Layer 11 of a small transformer language model trained on English Wikipedia (15 layers, counted from 0, width 64).
A neuron's activation on a vector x is SiLU(gate . x) times (in . x), where the dot is the dot product.

Input weights of the MLP neurons that the questions are about. A number n stands for (n - 500) times 0.0018.
n0 gate: 665 268 285 332 506 627 628 397 551 567 627 677 388 400 436 247 473 678 850 277 504 374 451 644 384 310 545 646 632 566 582 442 251 473 631 603 564 430 759 356 771 550 532 761 515 427 258 376 728 431 421 448 351 351 622 446 462 647 378 735 535 567 468 372
n4 gate: 443 446 636 488 498 350 456 483 609 402 374 385 542 484 501 454 363 478 612 476 494 452 277 283 497 417 475 259 486 671 511 494 513 674 231 511 456 418 591 590 424 639 485 618 462 473 338 340 614 617 652 422 400 588 431 415 499 472 399 846 493 299 587 567
n26 gate: 670 325 354 438 679 491 333 750 296 429 448 698 417 596 274 328 493 736 672 753 503 323 540 543 737 250 516 700 548 769 502 500 645 521 471 607 261 491 600 732 423 473 402 299 441 472 383 783 758 632 638 490 686 467 493 397 717 587 547 598 515 487 498 593
n32 gate: 457 659 475 378 471 539 566 134 394 387 598 500 508 848 679 350 506 436 539 433 319 503 544 416 342 353 545 426 641 290 539 710 336 577 637 523 510 407 709 565 539 659 346 413 527 340 568 445 367 552 383 702 462 363 450 460 608 513 531 556 576 534 274 281
n34 gate: 556 363 620 610 608 318 449 303 479 348 498 645 739 578 366 451 617 635 521 326 354 452 441 624 583 542 411 536 365 570 427 454 430 279 514 538 444 176 394 593 366 570 294 501 426 377 406 766 507 507 552 553 521 429 245 415 513 356 653 734 263 650 443 407
n36 gate: 591 464 475 365 548 555 243 527 529 443 522 615 477 492 582 394 773 467 522 385 302 693 276 587 621 532 327 441 439 563 189 301 278 294 467 531 129 440 522 397 250 410 552 511 771 354 670 655 415 509 360 365 593 479 368 469 679 542 332 407 414 675 418 283
n39 gate: 492 503 677 496 615 413 784 514 408 385 640 526 373 465 586 619 586 606 609 454 762 411 586 792 668 692 485 439 502 625 497 520 535 564 536 246 328 615 424 386 495 684 491 583 586 559 407 652 590 567 469 525 494 416 610 370 411 554 338 597 693 301 367 384
n46 gate: 546 637 522 222 750 522 497 512 554 526 344 673 490 660 583 538 503 386 461 620 513 560 461 461 340 619 497 318 639 294 413 550 529 493 586 450 733 448 445 316 424 539 445 812 607 592 450 612 545 403 461 223 534 313 405 384 629 624 525 702 492 825 434 514
n51 gate: 262 228 431 245 436 369 739 428 621 336 300 598 613 769 730 642 474 378 598 622 651 587 582 423 470 290 359 247 518 503 440 662 324 498 483 394 416 439 504 533 423 178 481 576 362 375 309 240 434 458 352 393 444 364 681 296 447 521 547 598 537 542 572 479
n60 gate: 461 607 497 277 267 348 286 645 417 257 458 541 299 531 813 545 400 369 518 646 550 604 393 555 524 422 341 599 691 417 653 728 445 512 137 780 510 456 378 515 314 572 269 504 558 632 623 587 721 400 523 554 441 502 412 399 633 446 323 500 631 602 290 698
n97 gate: 747 431 726 391 390 289 400 540 534 387 408 585 462 783 619 574 651 403 266 527 779 541 302 521 515 458 391 538 425 243 442 434 453 549 589 531 468 345 493 588 686 554 530 626 324 473 644 471 438 390 531 436 526 648 484 434 465 510 193 383 402 294 636 667
n105 gate: 214 400 370 369 740 465 563 480 515 476 555 753 489 788 688 559 438 483 565 524 339 775 278 638 397 542 479 609 535 252 585 663 519 391 484 571 559 398 464 457 615 617 257 581 503 653 749 788 411 513 474 489 393 520 648 244 816 333 420 346 452 680 485 613
n109 gate: 429 658 249 427 536 541 349 542 515 480 328 634 570 587 344 302 399 383 489 374 557 481 421 557 346 412 722 315 475 425 376 348 381 495 593 406 152 572 571 450 510 388 414 678 385 395 466 517 410 679 262 116 412 387 522 538 590 375 324 351 742 676 607 424
n111 gate: 713 560 397 741 502 561 396 286 609 646 553 723 593 456 458 689 407 587 550 503 506 560 530 470 661 303 651 512 538 484 474 555 483 429 413 640 410 575 256 424 546 610 478 347 635 645 424 391 226 588 699 383 537 441 556 570 469 528 547 497 530 612 707 339
n117 gate: 433 664 615 561 535 469 434 798 519 414 443 703 379 326 486 582 475 233 712 505 390 402 229 519 574 498 391 389 609 498 350 383 520 583 782 632 387 485 409 354 618 364 32 462 446 482 486 559 780 598 528 430 699 489 479 520 708 601 561 475 488 408 159 492
n118 gate: 373 450 385 492 381 296 542 528 200 497 385 545 344 366 731 612 416 276 349 446 671 501 626 673 334 612 640 486 414 212 225 356 549 561 472 299 611 491 595 488 631 665 499 486 402 511 569 785 512 439 577 687 574 700 352 230 418 375 497 669 359 475 360 472
n120 gate: 488 586 665 403 509 454 486 691 729 358 459 607 479 259 605 576 637 540 400 559 363 434 630 593 237 436 479 257 546 398 655 622 482 490 621 607 426 704 383 509 481 589 530 360 593 363 534 518 504 511 576 254 404 593 492 527 535 626 741 715 487 383 351 317
n123 gate: 546 493 697 436 433 800 593 535 426 659 538 695 478 457 635 428 548 609 478 346 753 329 526 235 555 329 465 507 529 569 319 613 583 383 465 706 547 508 659 419 660 888 592 481 693 579 631 539 582 305 615 353 611 505 465 836 421 788 475 339 577 626 428 416
n130 gate: 430 683 436 224 435 386 648 498 723 385 536 230 618 540 486 379 294 480 665 578 622 548 497 352 487 397 545 536 428 336 700 418 409 493 434 654 310 421 682 504 295 483 502 463 749 228 359 412 424 395 401 693 425 220 650 694 543 528 602 555 406 613 466 342
n135 gate: 485 455 591 477 694 571 474 612 657 322 544 765 383 370 515 271 683 385 452 460 579 436 622 334 637 353 153 458 579 339 310 512 339 609 613 504 577 379 290 608 294 415 194 567 328 373 378 483 776 517 427 595 380 538 322 335 700 619 410 359 467 550 492 704
n138 gate: 432 549 593 540 535 416 551 459 408 316 557 469 292 578 586 586 456 690 535 192 482 419 540 426 153 386 727 636 230 562 285 303 406 327 837 609 532 523 443 572 620 736 447 558 632 513 546 677 373 352 441 552 657 430 380 517 415 471 490 513 363 571 567 855
n150 gate: 572 475 312 289 354 337 658 565 391 691 578 434 541 422 681 586 418 723 621 558 659 473 554 337 363 338 554 489 375 274 422 395 587 622 590 698 455 530 490 465 462 523 511 554 334 530 724 538 492 328 608 509 469 502 422 458 462 557 798 547 459 404 318 539
n154 gate: 411 575 306 336 466 525 714 455 458 615 371 503 334 645 656 607 540 251 540 521 292 312 604 525 59 781 454 262 475 479 448 503 475 659 521 783 321 303 590 463 355 495 636 310 536 497 582 600 425 461 202 359 812 594 610 408 644 450 676 409 476 339 513 608
n158 gate: 526 488 589 616 405 240 641 472 677 651 407 675 523 530 520 226 413 686 498 244 366 430 320 520 643 467 411 631 495 439 453 289 541 274 530 549 409 539 364 330 418 466 799 425 678 294 303 524 805 481 495 461 497 622 248 504 468 527 543 372 502 440 643 425
n167 gate: 492 383 363 494 384 422 451 456 475 290 265 498 371 650 292 349 478 517 465 484 312 781 323 362 545 378 365 456 591 510 411 746 237 553 340 602 366 482 502 645 421 691 505 435 523 379 614 812 113 275 352 645 486 311 496 467 560 617 365 565 223 468 340 468
n170 gate: 474 587 583 719 539 434 353 469 396 417 411 598 431 478 492 345 481 599 875 364 591 451 342 572 637 211 499 689 497 638 834 339 485 359 728 641 733 344 482 596 527 461 582 526 571 797 372 497 516 535 612 613 710 464 200 511 359 419 513 255 608 510 557 438
n186 gate: 407 525 546 509 560 381 698 546 636 831 708 268 430 638 295 397 607 686 443 218 442 640 558 459 528 525 491 543 615 438 430 237 398 497 536 564 619 543 583 583 418 593 314 297 491 316 444 466 185 646 454 567 437 613 418 482 679 531 518 405 532 400 480 489
n0 in: 336 550 649 747 545 380 246 280 683 411 411 708 588 828 597 591 455 620 290 410 427 598 506 341 648 621 317 351 633 398 526 423 483 522 508 267 403 639 254 443 413 487 482 275 727 551 265 483 363 638 575 503 457 416 536 415 337 645 691 479 711 607 644 368
n4 in: 393 416 470 404 740 476 433 533 433 507 431 427 416 280 442 473 617 462 462 589 439 600 705 687 534 477 682 699 678 457 525 631 723 480 554 559 611 583 365 520 457 310 539 379 399 528 497 684 534 495 442 718 382 502 437 564 584 699 486 454 465 493 367 437
n26 in: 467 579 206 491 529 800 493 485 433 327 390 595 548 720 378 423 653 273 501 714 370 434 317 511 434 520 374 668 282 551 522 742 514 572 228 439 472 426 389 401 396 539 650 455 515 595 529 612 357 499 542 505 482 591 462 573 379 642 430 382 452 447 588 614
n32 in: 383 658 632 541 530 532 395 422 737 455 729 711 512 620 364 701 401 374 484 602 454 467 266 616 361 441 513 715 337 538 583 402 585 580 571 540 923 516 678 407 375 482 384 479 326 469 841 473 385 653 415 491 820 820 615 525 460 651 588 355 405 802 459 524
n34 in: 556 313 723 473 666 402 648 670 619 522 360 604 462 447 524 439 399 374 366 656 551 581 604 470 422 529 341 504 412 251 549 466 605 402 407 577 685 833 619 575 529 493 277 510 572 391 521 577 596 354 375 610 517 541 570 415 640 610 803 562 525 622 317 601
n36 in: 343 220 52 378 651 494 265 338 479 481 237 121 524 264 617 496 431 377 438 499 451 606 295 432 549 622 576 245 511 395 465 680 596 392 401 476 545 576 434 781 462 677 483 685 562 593 451 334 473 417 447 292 337 591 452 518 506 448 364 336 570 227 314 466
n39 in: 488 544 518 213 401 490 637 428 452 449 472 668 515 331 447 323 627 575 296 345 392 472 600 451 349 609 617 520 664 421 386 689 819 452 536 573 544 404 400 395 486 672 350 339 527 434 450 380 695 687 641 342 469 554 386 410 350 466 329 466 494 633 430 643
n46 in: 747 473 517 524 473 403 410 946 629 474 217 680 476 644 675 671 616 362 406 354 407 704 607 583 389 608 278 363 560 611 336 296 496 545 539 828 458 225 638 801 639 506 550 627 755 535 500 305 555 533 456 571 588 585 583 594 403 435 491 635 433 666 552 600
n51 in: 509 473 211 314 299 188 479 435 483 638 367 413 391 389 624 592 88 287 557 387 544 888 406 170 439 647 536 617 781 559 673 665 417 420 203 462 509 422 689 665 590 290 614 511 356 572 416 539 818 416 357 331 418 574 749 488 444 665 690 656 526 341 326 692
n60 in: 561 802 569 262 244 618 216 389 281 340 685 663 560 500 570 906 419 544 337 382 312 623 570 317 718 683 453 738 408 422 734 479 425 456 214 425 604 574 231 372 530 583 296 843 653 598 602 592 398 313 303 425 434 659 534 602 607 511 354 463 171 574 395 352
n97 in: 304 420 469 607 633 551 540 696 460 518 565 422 275 249 448 371 542 361 608 453 309 409 545 664 723 443 338 513 468 639 408 684 504 437 438 493 331 341 384 595 341 588 372 252 420 699 265 589 548 661 533 574 394 441 460 596 484 495 459 464 331 365 473 601
n105 in: 659 291 717 581 448 504 722 420 240 361 414 373 425 236 593 400 789 702 626 560 307 369 343 536 427 495 637 252 67 571 555 618 778 574 451 503 711 594 286 538 485 468 405 590 394 660 586 324 83 373 372 507 446 568 516 364 423 270 596 484 346 657 630 643
n109 in: 339 569 498 418 298 327 718 303 315 814 133 460 548 377 411 482 573 694 577 329 670 550 436 489 595 570 473 248 404 306 550 342 565 257 436 582 673 379 910 308 569 527 310 538 614 398 291 307 444 518 358 594 504 591 532 576 395 450 570 431 765 560 539 420
n111 in: 641 641 622 498 398 515 675 378 445 656 412 387 444 553 391 632 558 349 622 434 495 331 704 460 675 541 786 636 363 793 552 556 390 528 516 334 645 564 377 488 468 423 618 238 485 524 551 359 309 561 327 393 321 354 459 330 283 585 591 372 574 453 457 430
n117 in: 526 654 386 601 580 617 437 528 433 217 419 384 392 488 457 718 552 514 459 869 518 291 510 673 486 541 155 552 556 698 784 439 607 507 504 577 510 363 486 265 579 497 522 692 445 559 540 249 420 425 414 574 389 313 529 417 764 595 328 425 529 302 682 429
n118 in: 482 662 428 754 605 367 631 421 560 344 524 400 607 482 380 527 588 451 478 596 613 387 511 601 316 609 512 624 522 676 549 242 532 578 714 507 377 563 654 614 473 385 438 540 584 439 654 387 674 540 413 286 489 560 325 372 290 610 628 475 356 657 743 520
n120 in: 376 325 743 525 540 807 656 526 530 401 629 492 438 559 494 599 332 611 574 546 475 625 505 476 444 479 671 411 579 442 521 487 538 289 361 320 564 450 366 692 539 579 488 619 588 470 662 625 600 399 578 521 371 585 391 430 349 624 573 423 414 326 502 557
n123 in: 440 726 393 304 201 367 411 712 422 611 591 665 334 344 617 447 595 471 458 683 494 228 727 486 336 505 348 456 367 553 551 453 525 687 350 444 441 558 466 619 422 594 342 439 589 522 546 477 663 550 730 318 184 439 666 369 468 470 294 730 358 467 339 441
n130 in: 431 609 546 338 631 748 470 207 426 598 596 571 639 404 232 640 750 514 491 366 395 370 436 568 624 529 430 442 724 427 380 693 438 544 542 381 575 67 172 515 513 458 428 467 229 556 668 541 455 694 448 265 570 410 483 382 440 638 399 392 744 383 549 549
n135 in: 440 477 459 443 451 379 518 427 489 440 257 579 437 695 623 561 590 527 556 656 532 242 544 501 207 834 324 361 539 462 410 372 597 759 380 379 416 658 499 396 385 447 369 557 384 447 524 491 497 710 346 576 455 355 532 669 393 577 567 555 593 836 631 472
n138 in: 624 692 527 691 197 816 677 672 532 273 698 517 547 667 828 237 510 673 511 561 582 530 619 471 574 615 541 572 590 498 369 598 398 384 450 674 358 320 540 728 522 444 574 436 440 433 752 444 530 617 573 485 357 585 457 612 260 478 580 547 330 535 449 457
n150 in: 410 625 334 427 469 710 501 305 458 826 312 739 140 859 576 610 509 456 639 356 445 322 608 649 329 515 312 581 431 332 777 635 499 663 516 310 296 742 580 282 580 389 546 400 592 478 389 688 385 523 344 336 636 541 612 617 519 275 432 240 509 805 548 265
n154 in: 442 433 773 414 531 316 360 671 762 398 586 585 615 443 851 585 709 509 571 541 393 310 677 671 318 486 863 478 417 416 637 642 556 503 581 318 480 676 544 554 675 423 471 546 295 630 380 564 473 348 291 653 522 380 627 402 437 452 692 659 432 404 463 542
n158 in: 473 484 454 374 347 573 508 577 677 629 438 611 510 451 577 256 301 515 745 392 366 495 610 385 489 480 581 589 422 539 381 656 466 501 523 535 625 375 547 255 732 530 609 262 700 437 454 253 554 346 543 687 581 602 558 551 288 713 499 181 581 404 635 300
n167 in: 639 723 436 473 171 631 240 579 443 765 659 518 614 549 750 771 578 456 561 570 567 607 399 391 634 712 434 493 248 444 510 527 668 623 441 358 463 442 657 601 571 357 505 599 551 456 369 759 452 425 792 576 656 495 503 405 641 294 292 589 583 337 517 443
n170 in: 435 512 517 290 443 445 453 454 431 504 404 415 586 302 573 422 379 322 327 337 376 500 331 705 572 699 632 253 597 516 418 822 251 512 519 537 548 504 367 489 454 367 384 361 739 335 513 668 710 349 671 423 621 569 730 236 417 454 522 675 355 382 230 692
n186 in: 566 506 522 302 626 472 423 658 737 287 482 298 448 784 608 689 444 355 481 466 731 574 323 620 348 541 584 553 626 651 328 607 543 612 434 523 481 491 402 470 682 676 612 493 518 594 527 719 472 416 484 470 508 688 559 517 395 313 767 467 532 396 592 643

Each question shows a token from some text and the vector x that enters the MLP there. A number n stands for (n - 500) times 0.0068.

"\n": 617 433 208 384 553 610 418 547 431 618 482 516 540 438 532 504 614 500 453 506 461 232 477 524 616 571 510 445 591 543 515 629 525 523 499 448 769 461 467 505 586 626 439 394 578 608 475 525 646 513 421 618 436 438 482 687 564 632 607 541 447 499 792 416
Which neuron fires most, and how strongly? n26, at about 2.5

"==": 448 566 352 358 514 572 409 699 467 423 434 663 525 306 506 439 558 533 489 553 458 259 546 435 598 489 599 463 703 451 450 578 582 538 349 278 671 457 553 557 526 580 427 405 550 601 581 593 607 458 458 595 444 501 651 682 544 640 538 658 563 443 739 436
The neuron with the highest activation: n123

" the": 406 597 423 400 457 391 482 576 496 333 391 491 586 151 411 488 661 381 626 492 442 562 487 537 546 616 586 476 500 475 593 516 522 425 480 396 553 486 568 442 563 527 447 553 570 571 627 456 629 621 441 523 431 569 443 718 479 577 554 558 464 535 804 512
Which neuron fires most, and how strongly? n109, at about 1.1

" Wi": 589 650 507 567 415 611 434 488 531 373 563 346 643 400 543 435 480 365 452 578 532 548 429 484 368 557 533 392 505 494 481 572 484 562 433 440 743 474 538 596 621 383 586 321 524 605 271 594 321 535 509 535 529 723 488 624 534 450 566 424 324 473 821 523
Which neuron fires most, and how strongly? n123, at about 0.49

"'": 338 467 486 551 621 522 493 653 451 369 377 576 621 292 482 501 565 500 558 617 518 410 621 497 519 678 607 444 590 547 548 507 510 493 451 530 701 486 471 604 558 469 542 381 372 475 460 355 467 681 595 707 476 363 477 588 513 598 601 662 417 545 797 597
Which three neurons fire most, strongest first? n4, n135, n150

"In": 342 593 347 468 493 696 447 596 364 541 417 545 529 221 415 582 588 480 464 457 506 501 436 456 589 574 440 380 669 476 551 540 494 528 451 421 672 526 545 532 607 519 345 597 484 628 497 578 601 501 492 557 586 360 529 616 394 637 431 522 362 339 742 297
Which neuron fires most, and how strongly? n117, at about 2.9

"s": 435 637 350 528 557 547 450 718 347 467 548 718 530 316 440 357 548 503 538 272 414 471 624 422 566 647 603 496 587 503 623 560 451 555 484 433 544 438 533 530 551 472 438 539 480 549 425 558 541 573 594 575 400 508 403 647 330 541 560 517 387 342 808 417
Which two neurons fire most, strongest first? n158, n32

" this": 342 615 385 446 494 436 474 611 604 333 491 509 636 287 546 515 624 438 549 262 460 581 636 530 428 783 612 534 551 558 515 575 503 549 408 339 533 443 513 540 460 592 417 499 594 563 613 484 427 583 370 534 529 408 587 643 415 485 580 571 527 515 803 433
Which three neurons fire most, strongest first? n154, n130, n39

" Do": 523 558 495 555 468 588 502 483 494 392 388 319 632 600 450 505 672 594 480 618 509 653 586 498 502 489 470 377 376 606 630 676 423 601 465 517 719 424 505 600 452 497 491 572 549 470 501 413 356 493 592 590 415 536 605 527 357 550 487 541 358 385 865 484
The neuron with the highest activation: n167

"ux": 507 543 444 547 483 408 300 489 575 248 539 278 443 458 483 423 641 517 351 462 444 583 587 531 445 391 587 495 587 544 511 552 544 671 415 521 674 523 443 497 515 489 549 474 557 565 336 545 326 600 548 564 529 520 482 603 324 564 452 526 535 366 860 600
The neuron with the highest activation: n4

" and": 455 493 379 426 643 505 456 567 606 406 359 560 556 294 394 526 523 509 482 399 354 641 458 494 455 573 699 514 422 397 484 466 462 478 505 467 675 411 459 648 529 470 413 716 494 394 480 442 607 593 570 584 436 487 463 587 419 658 508 569 424 490 845 534
Which three neurons fire most, strongest first? n46, n4, n150

" Kr": 535 675 571 503 409 668 558 546 392 258 579 376 449 399 351 595 524 435 475 626 408 486 477 402 422 398 557 434 266 524 552 625 398 533 544 420 607 428 516 608 642 511 465 591 535 432 502 576 352 630 533 605 425 758 511 539 471 580 537 484 354 489 823 519
The neuron with the highest activation: n138

" They": 502 475 354 451 579 601 629 570 420 390 527 593 439 427 478 479 581 462 655 406 423 629 502 576 568 722 654 560 533 367 661 555 449 469 530 365 643 480 419 588 513 435 368 695 488 501 414 506 405 563 484 551 419 559 480 632 486 494 655 670 347 437 826 428
The neuron with the highest activation: n105

" call": 476 605 320 463 580 571 481 590 437 584 592 546 451 211 409 550 530 436 552 363 455 496 616 625 537 715 514 356 459 556 574 614 566 627 481 544 641 572 448 660 578 594 503 482 617 447 390 431 453 611 686 609 374 366 514 542 378 486 615 571 465 461 738 519
Which three neurons fire most, strongest first? n111, n39, n32

" ": 490 515 330 573 406 477 351 525 314 556 552 168 413 503 500 565 612 463 472 597 225 543 422 623 571 500 591 436 489 511 612 456 590 614 478 277 603 578 527 562 534 516 428 394 483 576 545 403 607 427 410 708 491 783 603 571 553 714 519 544 506 639 528 391
Which neuron fires most, and how strongly? n32, at about 0.65

"ga": 560 382 504 416 439 544 452 568 527 257 427 480 580 392 498 450 569 444 397 516 545 520 490 386 497 560 416 350 541 600 427 701 486 574 511 544 497 491 524 465 602 493 470 461 479 590 274 442 409 627 550 527 584 638 518 586 419 582 693 623 412 359 880 614
The neuron with the highest activation: n51

" Ant": 474 668 582 464 534 653 464 509 459 315 487 347 595 512 480 478 479 658 497 573 480 654 516 451 485 571 682 342 443 565 605 628 482 630 578 543 652 518 358 474 493 570 393 545 588 475 634 580 311 607 590 560 456 712 524 667 435 471 491 608 427 435 825 572
The neuron with the highest activation: n138

"n": 540 530 589 456 513 551 532 529 362 427 517 405 435 342 529 518 653 307 323 398 357 481 547 570 570 673 680 501 458 565 506 507 643 485 559 312 514 509 536 459 431 557 355 483 438 516 377 578 565 629 670 518 606 618 545 643 431 471 475 508 412 442 838 607
The neuron with the highest activation: n39

"lip": 580 594 376 388 597 467 289 589 512 421 561 304 469 373 423 472 521 367 417 482 396 490 572 479 536 507 454 589 433 496 511 659 682 649 545 471 457 570 551 626 497 439 455 433 584 480 370 394 329 495 719 509 480 601 422 502 489 548 514 510 464 433 856 575
Which two neurons fire most, strongest first? n26, n4

"th": 529 581 453 594 629 634 427 574 468 238 278 389 598 343 362 505 592 560 399 582 324 613 457 647 488 517 460 407 501 531 402 722 495 481 512 497 445 526 402 678 376 524 451 523 564 519 407 602 314 465 474 706 413 488 518 688 634 465 491 500 362 443 664 405
The neuron with the highest activation: n36

"2": 394 465 451 423 449 525 540 614 486 386 476 273 526 454 436 576 577 308 345 447 308 573 502 570 472 542 631 422 690 436 482 611 516 466 383 299 393 457 495 444 517 461 299 430 621 557 525 473 509 582 652 755 507 675 475 552 618 708 605 526 338 474 662 300
Which neuron fires most, and how strongly? n120, at about 2

"ly": 472 426 559 465 606 420 376 445 444 413 398 343 533 556 424 434 595 422 409 499 491 533 444 453 523 513 521 407 434 561 461 577 509 593 413 548 628 485 588 536 599 505 547 566 527 514 372 436 358 537 554 597 509 576 459 475 321 589 602 581 428 301 932 564
Which neuron fires most, and how strongly? n150, at about 0.82

"t": 460 515 467 548 553 480 401 498 309 316 498 405 436 472 465 450 427 456 347 403 529 657 497 383 486 372 525 441 396 562 392 500 529 592 472 532 687 516 371 513 573 645 402 608 468 526 485 514 427 686 579 597 434 671 437 528 393 564 541 515 511 305 874 574
Which neuron fires most, and how strongly? n97, at about 1.2

"ren": 362 749 367 470 567 632 575 597 387 458 514 500 327 326 361 594 417 373 366 461 542 444 609 615 315 518 584 435 431 489 483 654 523 577 460 415 574 606 525 467 541 400 430 494 484 620 336 641 454 396 533 516 569 568 501 616 341 462 725 504 201 467 698 490
Which two neurons fire most, strongest first? n118, n154

" There": 393 359 256 436 417 598 537 656 451 454 447 467 507 386 420 377 619 420 601 299 480 625 593 537 558 712 529 419 639 500 587 587 542 463 527 443 663 499 378 602 596 468 358 565 576 718 513 448 419 669 451 456 593 589 530 644 280 432 664 615 326 507 661 443
The neuron with the highest activation: n170

" as": 460 380 397 410 610 515 499 595 397 392 419 698 609 147 419 551 589 549 529 336 457 526 535 487 450 537 438 343 467 609 607 565 497 423 573 334 726 520 552 578 483 419 410 438 506 533 432 417 505 511 577 600 509 478 385 500 475 478 617 525 444 515 749 447
Which two neurons fire most, strongest first? n170, n34

" U": 372 573 454 550 420 725 441 460 586 425 473 376 698 510 437 514 635 531 526 670 609 632 454 512 498 504 554 392 520 478 581 649 468 657 488 464 733 491 593 509 589 497 434 441 615 558 415 464 393 688 622 541 479 680 593 520 491 606 627 519 451 564 811 320
The neuron with the highest activation: n32

"1": 352 471 420 498 440 532 361 499 464 365 488 172 581 614 481 625 585 394 420 414 296 465 531 576 516 540 674 398 715 543 511 556 516 457 339 282 391 532 398 532 505 455 377 468 625 511 452 379 692 464 498 631 530 750 558 399 588 620 456 503 375 556 673 507
Which neuron fires most, and how strongly? n60, at about 2

" get": 505 592 410 554 631 550 447 516 470 455 555 686 474 218 546 485 532 515 611 352 419 491 597 551 539 592 605 437 458 534 551 602 556 475 490 376 588 472 540 690 573 509 536 490 599 538 353 404 439 603 742 609 377 507 422 559 441 540 515 629 381 383 793 437
The neuron with the highest activation: n4

"read": 458 654 357 602 579 529 487 634 394 391 489 350 448 387 468 434 645 523 468 304 396 605 719 679 516 574 530 516 558 512 450 617 541 498 385 391 563 628 533 624 381 455 534 448 574 591 399 473 324 508 494 548 500 532 543 514 538 548 494 507 561 359 843 587
Which neuron fires most, and how strongly? n32, at about 0.68

"0": 399 602 590 355 400 697 447 556 534 389 483 393 559 419 545 565 674 509 386 425 487 461 483 595 697 528 647 378 635 663 522 655 570 377 435 252 587 586 372 400 554 424 408 268 471 551 393 516 655 572 560 597 481 634 482 623 499 544 578 630 355 594 700 571
Which two neurons fire most, strongest first? n120, n39

" St": 575 680 544 409 462 604 480 559 482 365 382 393 637 373 361 532 555 592 453 612 502 636 580 677 576 433 557 520 340 526 539 517 401 406 471 496 638 517 400 629 517 532 429 483 586 372 552 638 374 557 526 606 371 599 656 601 462 545 527 334 411 393 821 383
Which three neurons fire most, strongest first? n111, n120, n51

" Ter": 591 461 425 613 455 596 442 568 432 408 421 290 631 370 267 460 554 380 476 730 569 602 478 512 519 461 417 421 279 570 451 549 485 523 408 514 675 476 502 492 590 528 512 402 476 455 479 667 332 553 471 612 396 620 513 479 379 452 490 617 443 400 834 464
The neuron with the highest activation: n167

".": 599 398 458 409 662 538 522 660 344 521 455 541 550 435 401 431 542 491 541 377 458 321 595 494 493 531 608 480 579 525 511 507 435 402 443 489 724 485 476 587 542 447 450 452 359 513 496 451 700 607 353 644 446 483 589 599 404 570 698 667 430 498 834 459
The neuron with the highest activation: n135

" Al": 492 561 405 660 338 579 455 523 585 458 346 324 377 440 432 572 563 503 354 579 460 745 677 406 426 539 630 521 550 526 518 567 382 581 496 448 590 425 441 637 617 367 575 592 422 440 431 544 463 576 539 610 505 790 537 252 387 568 480 462 536 469 754 400
Which three neurons fire most, strongest first? n118, n51, n167

" over": 448 554 308 570 508 537 312 659 448 443 514 629 513 283 397 478 507 525 616 334 368 688 612 511 564 608 505 444 513 476 559 553 570 503 384 406 593 555 490 607 520 494 498 438 406 557 461 475 554 605 648 526 510 553 509 563 424 680 371 529 390 342 804 346
Which three neurons fire most, strongest first? n4, n26, n34

"ge": 607 400 486 500 438 546 618 566 458 475 567 454 585 481 483 534 575 293 351 431 597 467 630 544 475 467 454 497 679 417 495 598 505 572 483 555 593 496 518 465 574 499 353 483 560 556 353 628 385 589 365 561 425 465 525 623 349 512 561 494 360 304 897 553
Which three neurons fire most, strongest first? n97, n186, n154

"led": 365 669 364 491 535 679 435 590 391 546 505 644 546 322 395 547 496 476 582 319 478 514 609 397 493 664 584 403 611 508 533 563 492 595 413 336 438 529 553 572 597 380 454 583 532 464 407 508 563 580 641 608 403 597 492 582 321 644 589 655 404 447 799 505
The neuron with the highest activation: n0

" also": 424 572 319 436 501 520 368 557 604 394 558 525 579 226 374 565 612 422 517 306 372 419 511 580 646 530 568 516 498 491 509 598 504 411 587 385 436 493 519 385 501 553 421 548 442 630 490 357 616 574 554 652 586 397 440 574 421 497 602 558 404 387 768 282
The neuron with the highest activation: n117

" a": 448 657 442 556 539 408 521 629 424 293 528 505 520 305 541 406 612 507 654 399 411 729 484 532 399 550 396 453 357 499 576 635 500 526 433 347 514 466 640 582 510 356 446 447 554 323 453 498 520 533 383 658 505 488 520 545 464 592 442 622 448 432 830 363
The neuron with the highest activation: n167